Layer 6 of a small transformer language model trained on English Wikipedia (16 layers, counted from 0, width 128). Numbers have three digits each and are written without spaces.
A neuron's activation on a vector x is SiLU(gate . x) times (in . x), where the dot is the dot product.

Input weights of the MLP neurons that the questions are about. A number n stands for (n - 500) times 0.00092.
n67 gate: 792440674262592379552690496408345367424511429682614482157368427612562412589492517592596175598384580500471483640454500421613542528814608359508584570710488413271569382630634492333536496550531562470572589468238550390440462659504456664352814513667490643574813760334434483451248633509508236563524549840421517538488457710341628653387524406646321470471942562398566561555492354305770538616399
n87 gate: 398792526211580609566610304756473554534497404509370557582355644418480530543584606404523494392572343649630617453379552593540648445656537691674403518651295566225379446364431549388639361431723326497608555547416434478516460517484333494460430503391405520483666575375628517458472382455373575527296438458487560365436646487496683694380443408643473581545647556479556523400513447335680490411537
n104 gate: 357588370610714507660445645226320580446571457581796611558670562570549454566551624358525673547280267433636407470514385476475525600760479463747482573388637493209526389365550360311497594620616437511337421622331437480603604365430456415533343504376573471560481642587395557510452394496578282603735656340503472399548609433554294396558636500533507197597465493572602507411528519439649569684400
n115 gate: 592503645510400516298658551537380374517477546491490479421787294382533442596287593217533367672541574477442299391668340555570258368477540582503503349362615679394541450464497409347539636342515493271582468649487618322302564500700600513574510407589478503347414670453382480546690398402379359543581539451481609314602500539551485378497627622480543473283399638532549386390603528402514412417547
n133 gate: 475400420497584558360604333359452582378300450837791478430578455437384524481565663309617461524469527373575460669615720436409426331376586503476621429408442220347403412340497306558351448616547364347551584551524351283484469513526524631516460554533481328598601370346602530611448400532596596456367412618564507435654452441274603587461669370387353395461621536468593520547553468684545507423476
n155 gate: 373669488500356265676562557668417262298549388610355736439232640488552456689654428516229527589484524715473544545536469384693443376592613557496428607681585600691529536652677547590349449378571619504355569527492504526515507552701525683381508336687408251667561492602386452578546549848565441372519348657834380756496492484356418742475462553598688241547555441453536437291186318305508704630286
n163 gate: 515426557537572413466493723612623633380597457295454457256471582628561661423489475669432672650637438338560678456605638375525445660259469622558402520369493586579362195738354511651671363550406439533366507452522724453424622550472490534399424529701308645432478467577333701433451530409459539457574640440538274420483736571547550617464579356788543624398327727531368429413772595522429423424558
n200 gate: 421625686298465609618593504426557420520690418593630496388353371457709654750583590281379420361448291395363693409457531510657508421582503532598496572273572340368370421447577381432731397434507701278485455437449457636511518664408379411434754582543305622647556755699300582229443489455672442504340874684418414512485692777577529492549563412452340520347607604529403557394321665381749484399634
n232 gate: 711419541624576464478482615435496609292488681692373485392420429357646478385514411390503523479532459490637420253562574602379673327483403500631466637673407418490322666460500611416394530554529381267578583529444514381612591438547300444391624541462427431529506658573507521299432413496500602407460416681526428298520409304302535461500507489479473406316359744551581281665763355388489265664697
n235 gate: 647486530710643484564517438503297507288573618339371533587414385423729528522266551520497464435381555656603602503486414699558548497307529618289486607493399571426627579530570727542438589259380460576552461358390564561542466673497482474453527252466719401372331583410553696666468402518361584534282457510439585534675590363352487585325590517476300479632540557363383467343625626438695438438469
n316 gate: 494461451530388514479491422500533611417462579475374345341485494587646610451369599526377383452554627418503414453565546536415550489494613617538506516517424383415290621572541483428520446581757503503718426520408607633429613482578544497489506618412457532727479569596526418537323527716640483518451595543536482443567692381596418644479464437575348568388578523869340477420664506485669416342601
n67 in: 661615698203612219212607731596521459496452608443707719485346438472635482481455767456420286500356677568477436474460547559299770438652586373628476407528465404321459427387323681525299535536653338593667303496262472357531408488488373500593568344357683548529560435325555599555458563663370669396461804645636508508469704370439500521428496267308297379543488701206318523247452551468729598443564
n87 in: 663752360424597695577589360580361543529531484509393445534347692424548482503591535487506456539500309644563494584487412566410656369629616582577406524566549401311367474337361636454544475519733347490436463390263417358519447763617333466578513481375392474426617582507630436469557416419380399375285278638497468425555674586378641490451503382595375555556579532527500465481474561396788457478451
n104 in: 335421467541533353500490594407328616443342467699481532573699620553586451580517685394414610483490430550620390469517386431460503548557161231667387506523506351397538470380525399483529594677633516625465513453372553456449415268389497551652517600513612423587367547500264338532490472347563529470629817552462460537456568238467355358641509340391477577662497343553507695497500447412559639487527
n115 in: 493550309432510354561567591596656465375747664516325434674483613299555544471720445376541624570489503606487548442545648554517465350507435609279624525656305490486525434507519443402523554598362551500618377520601803400659481407527455552622538352596570407536393465276470418419500497507343646517366510392715569322454634602313353568503431676662623639540409571419758756500469675556242609454486
n133 in: 529680440684437503582292338443637392436521638491556639549384556387425431629399551476602518338509364416544448567409754562576658456512539349316533416438500449602659488441557571374620324565410566735497625426351518554430632641645651480380647428497433597491382368552497389553415508484517628313494600535537458305612377565261427494533557558515533546606385512455461588563671538488387561546503
n155 in: 455522517272411303744504465763526222170537326669417486362103719555525531752720335517276430642566500716517513445569442409781359381530496544615372567575590530466562449653656567561344657387631731470415775544479437428586492593684549573350517343741337325482542400617266470533659556776650517487508376691814420793455543596463536500354334652452589281483592550355487504449204338276544613614342
n163 in: 738372547434419555511365667584406638422503343545513377686497545670553626566548604547617549674261497721464470578290358447470453552460543472635530706338422349477444347353273503565471592619381507360567497526493676427584805738550393561503678554577450311426521490418679791418405465415606460597438448595481406357587466473500509398467513562421698415369457318385404582527520521497735476474514
n200 in: 406333693637530415623329403275313761403551463427518508591418610566471665592418405566504783507530318265518649603411547406511608546371332560974489432384347324346420359550448641500514439394466653347556322482504478497479483581387507394387548615636548433658579485778518529222477524562662555448514676395493526526458621827544534408537356508489544564424738631638453627559357718463523523352437
n232 in: 595305480689700361529401542662656637330506521693386585398514482364657478388500431400589594420642389548685458250524537551393813307455411482649452561626357425473350625463487730419390544531574302364608563611472561332583674431514409431333503472390477479536515616563551534264382352551566571445537446648493435308500592439373551529497477560479521493245352609566582318552702434402439300668614
n235 in: 459406429571457629694311616562675393804576708339341525525679355590296485445434552533402373749584579520350322540530244519490546554549461493343464455487516575487395444640555385687323465477427742543456620373626461528434527454465488478512631297542294523500544457467506454538520497421590568510481465618590412450378390616688582497538500667363712391475631532413448599582494662520640553700605
n316 in: 546572423440311600509482556570470565386362503360455562337335506477517672422344647691457483494482573425596360522588543330468629528599483631593366449483475563388259447542405580447410452540678543506649603657377403622472534379509492552532541555509396579618505559642577425404265468646511506552300596526522558385450752457620527554377412325536402565534472426586471562503566577585494574467576

Each question shows a token from some text and the vector x that enters the MLP there. A number n stands for (n - 500) times 0.0069.

" November": 537437538438495496577513640511562470515496578491438444437502540560554513503466478517413502443477511487464519597510518430544546548495344473488599472506468503453572521510536495561519453476452490428516514487447518504528541462431516468563557365527513604482493519592500529471405483544467417486454488497472548551487553486424521508474472526560551562454491606540486502503516497474504604524557
Which of these neurons fires most? n200

" two": 583483502529513479519519487514431410514517551548508507495509496441476544471521548532467516409532556525528478490480481402526504481510296496460446476507454528538506556511347551532480506543484502508492522513504437466499482481531560462519519508493502537492478525433504534463506493530487581539618530510557497490474512472555425553543538500557480483468397493490496550563445535557475503466470
Which three neurons fire most, strongest first? n87, n200, n232

" with": 541491467540643499539575501448497490570514493492568545499463478531486559497445559509511488495532534505548555508445516474562561479503277492500538460469540466547514485498473493500492531554428502529436604490528490508458509546517525495474552528521441518458469450494510458531514474550511509540556536516501559458482550494391479491558515481470521475495474504479464503488507525491535529491499
Which three neurons fire most, strongest first? n133, n104, n87

",": 502520477490568476554524468504525495536494500528550530538458468536531491515525433509467449460490464525505494551494519400445494511492291498504541490615504490459477552543521508474532468521297532493541529541560525512481505521520557523517570518462476500514516472555506475478501471513516473505454497453491488458467523491539497538499506503491531462479566520514556514501508549513609515529494
Which of these neurons fires most? n200

" f": 552469505549575555561568482554516496555476512529477403629417483538493450475477528526517481534519531531536462542477454548515463581515318513446519502468452468557483557513492497494506447447489516603499520484517549543570380490488524555498442432465505490488491548539461493567533549500466465512482503503550517465572443471539480472561400400528496528522487529541509498481504476503493519461526
The most active neuron and its activation: n200, at about 0.12

" |": 509487517490541505492536393482469426486498485538532530495462417380469554507479534526544478378552507474548533560523496432491513520513281482525436534507516479469542500520486487539471551516435416426486471483508506500478489520432544563481473504470482462485566496457457488521526548501451484505388530528471485521462528493545507483512470563470526500526476508528496544479505534549459584527452
Which of these neurons fires most? n163

"at": 430504525463497474459607427549467516525532537500448447468517511486492497559576502455457493447468490516475535500503453542584566489491290505497474512426400514468478511498505519533515501569477554511498505456417522554447491440504534476454578477616498460407506537455473422498511513540460485507445525561540535509482503497465494509414415576477507475480562535457525487483530551492383395480562
The most active neuron and its activation: n115, at about 0.15

"per": 740526516518483477480463394515496577531504438503440346461521489422598495520483464547480550518571573544470449488526488529472294521538335517444493431531560549547561574506381504528486517523441462483502460493479473530503448555447513444516555475544490547525481530475532459420528422457481532531492497565484434499541535423531523532534389523558473513454578477509499485486528458588436525473416
Which of these neurons fires most? n133

"ue": 525462520406459512452488467513494609503525471491490462531537482476483479512420517494470472470529531422513471507552530447524515521475262601468461441459442541505451411514496535501449495566505488556503443528520520481437490427558502475514578546546487538526467476542474480500492451547497417472478501522469514525500581474504552511446511504531526579492495510542468453468540481517453463518540
Which of these neurons fires most? n316

"1": 521447547425468500544484573548467518478507499479526561455532451440486442505481592547526468588457520492512485569532474412504514438469413465539463547479573479570511501495540531605518567525655514597438541496434487547542441507379557455506519550500521430542570478535513495492422421565503505552380555524535536471519474481489481488508503426512478506485489468494528490635526491478494482489521
Which three neurons fire most, strongest first? n67, n115, n316

" base": 561466511465424494507454438527502604520518449466548430579490510492542524490531523434511512531540514541485472551470483391543526535490269498542488457460465488588396541517415542536503483533479491567530495486497495463489474530514500534511554466569506520523467481551501462510504485567517505494534522484496554485491510489467502548460461507507455508525443503502474484458387578506632463486473
Which three neurons fire most, strongest first? n200, n163, n316

"ered": 512581514524437528502467506570520519485521463478537460463472549517472557513390540510513497577549526453551520481502477438521576535476290476522489497553493484506567527493456477554487537519431535494482453503510523494422573547494558540515519524627492531525464553590499475537450445429483557500459485545417469546513532509571512427485425509473524466469577499460523518430478519486402424447504
The most active neuron and its activation: n163, at about 0.18

"9": 558600541606436522480526665520411574661507567457447024576435556548463486472588526503439473577595614459533526535569477476471478422451405550509477539532493496465571434461489493441530525453498505494450531477486469464559542459544509493479488479550505533541533494556522468503452462580517443552447462526464520632522437450607465574529550491511539539485508459423583470454522455536462519578489
Which three neurons fire most, strongest first? n133, n200, n67

"ames": 421460544544511467483423400535444593446545499425527666514471487516483502525554562462495545507558527492472464526471520461511516536528290520520459430539528520471511487510491495487493528515411516463517565482436525469485493468545474495527409491456500508457455529541502484463456552415566457466381541567489494480425491518528515414516493495586519483547465489534476548601537554495609415495509
Which of these neurons fires most? n104

"2": 474605507567542523518507642432492498562513519502503162479451623576520509509554522533450542554615617480414609481563491446497487461438424558526496533510473541470503376495481590402524513484514479556496495495499462439562500519478507498453489426543523474584522451466556554465364479583489502466351433612472549494501462521502464445498567447591561535526469518515533523520645532560473552513565
Which of these neurons fires most? n163

"'s": 501545467490452513373542422502541503550504513506579458545543501398463550484499449530541521553540503524506533484512515411514495456530255501527516503480583509469501432504460617429500504441473534474533509493512493459504507443471523476540498519448469471496474487482539550451531473523500537547505499565531505468461549497490512494514542492562494488489540536406522534501507493479529458498459
The most active neuron and its activation: n115, at about 0.1

"ire": 502430518492428497475485409497562513461525468446491392523445477502510508496425453487526541518498518493448523483499502452530374503445271546451445489488479537508448543548456453513462497517488493477465505518497478453519517478559493513499528528556522511589433447517493521526547465517542565512454494564461534476467613597467532483522485483520478533504498497621522521554542408565488524488482
Which three neurons fire most, strongest first? n67, n316, n87

"st": 482439566447485515489569512434493505473490500497541511506529548423588529498454503527530551525484524546500478503465476483533481535545302565515491526487449466496572468486521485500572431554450465489521482490502515597497561524468463511541523536485501430430501489496502430556553474458543617480553548508460556500468550492549478425463344539513490544505600501474528537522481556542412504542541
Which three neurons fire most, strongest first? n155, n200, n232

" —": 621486455484514505466645422531503481532478535410543552483454380403454491517454752535504512469560450464528593510454471474550471565495303519527562499522593514591530500576420530383539513527566503471551496532445529456447496523518500460454476497432482500483510472483512489499518513534521461463398536535490494521509530510528494449558521545468459540524496525444469493522511539503542662545562
The most active neuron and its activation: n67, at about 0.2

" Sc": 569449493528495499475492478506447489528433465486569535570411510404537474504455625475522482435534487535546545540497486535426444466459304510496508543505517493442509522497459583420520509463471473627557487514504529503476470501481477440494507526546521480478495503475586548549538456548504548530490469521444526517501554458485451468497505552581463587485439472449509476527562405587502437463541
The most active neuron and its activation: n155, at about 0.26

"T": 508445512432449490482454508494469525500501509503529484514476513443409476524476531464525489536437510525551583510530498516535508553491273457552484535479492459461514479536434496475519478541426526572530507517450495494493331483504485456506446434507501466537496492455494541525442506485497420474530493454452535487508473413459448431503519546458469526524522486468480483560447410445402423495516
Which of these neurons fires most? n104

".S": 378498469552535467491566416511503509514471561494500539442551459418486476484476593504462461521486524478515455533494538501450492431457323523566531416495487467523532470473484446488484435447548486470550551482532487437393463550472533536528475433532510426557490474456494442491530499498560558479422467538491508456588472554324501446517483456501433567584568460477520498604547408455563429482464
The two highest activations, in order: n133, n163

" Title": 563523524411497514395432478467554454543519544468538434549432537464565552503502498465530456497484400434451456492536529468573544496602299407437518405461536480530594461565484528527542468490519499541576519494555484507476525476508486458507533451482499580567478504458497487476552516469493485491435587556455455427527531529459508526560505379583506459454498508483502464556554564478541491519519
The two highest activations, in order: n67, n155

" before": 569427495527492491532363457540530449492513507413574541487515482493508500475504486475471473526480476552481461510454503442581525506528294562458533519577577486541491477532570582576519460538462505480434519489398511505434538514436539471503457453539485603408460483520502502521437443544505449406469568543498442486510557504456459459534484468561514488457556506495526524433535578513626571467521
Which of these neurons fires most? n235

" Form": 549530502582584516407482447545441528446525497455524370589431496391452498475438518520466525439439534470504534526534431502352514418484324500512549494518453470422454413530466494509557461460501446510475513501425507520390464551487486436504485517546519481514477498458544403609524572469480500505415504502508454460529507463484488436457536425637515574477513457461504496445520501424515660504433
Which of these neurons fires most? n87

":": 562552476449523499498608432521497484401494445507490420419496489391483499523504650529483489547471485485535565515572481449462557605501324507469432527520510473504400413510429537493548436530437458387533440530507472491470514576464516528438568481512455537468513496468473479441507495481548502557481545493565531459479553521427512515549554423540533509551434494498523491454556605481506478518501
The two highest activations, in order: n163, n87

"le": 445420505443389506464569478506487529501508515502498509549517528444500516535390446547475588503566544451471469482462460512608646506513253543483473447532491527515499515521426463535482495510484519447518480521492459521518538563570543517489539505533484507490517572527461457463575456563522545523456514518426526478530488492597514584493415461582505504465545437471486493510519466455492438509514
Which of these neurons fires most? n200

" w": 493460511538513525523602499603465487505447537561515517504546427501497502472427476503565519517483639535481529583513449518436456524473313487455510505510489492455549550484506538517501421454474550463533526495475543503486513536455494491476464517529505594532484487486520534511501603499483516464577474495513567463626475527461456518522495500521502492556412532509559538502413484465523493476558
Which of these neurons fires most? n87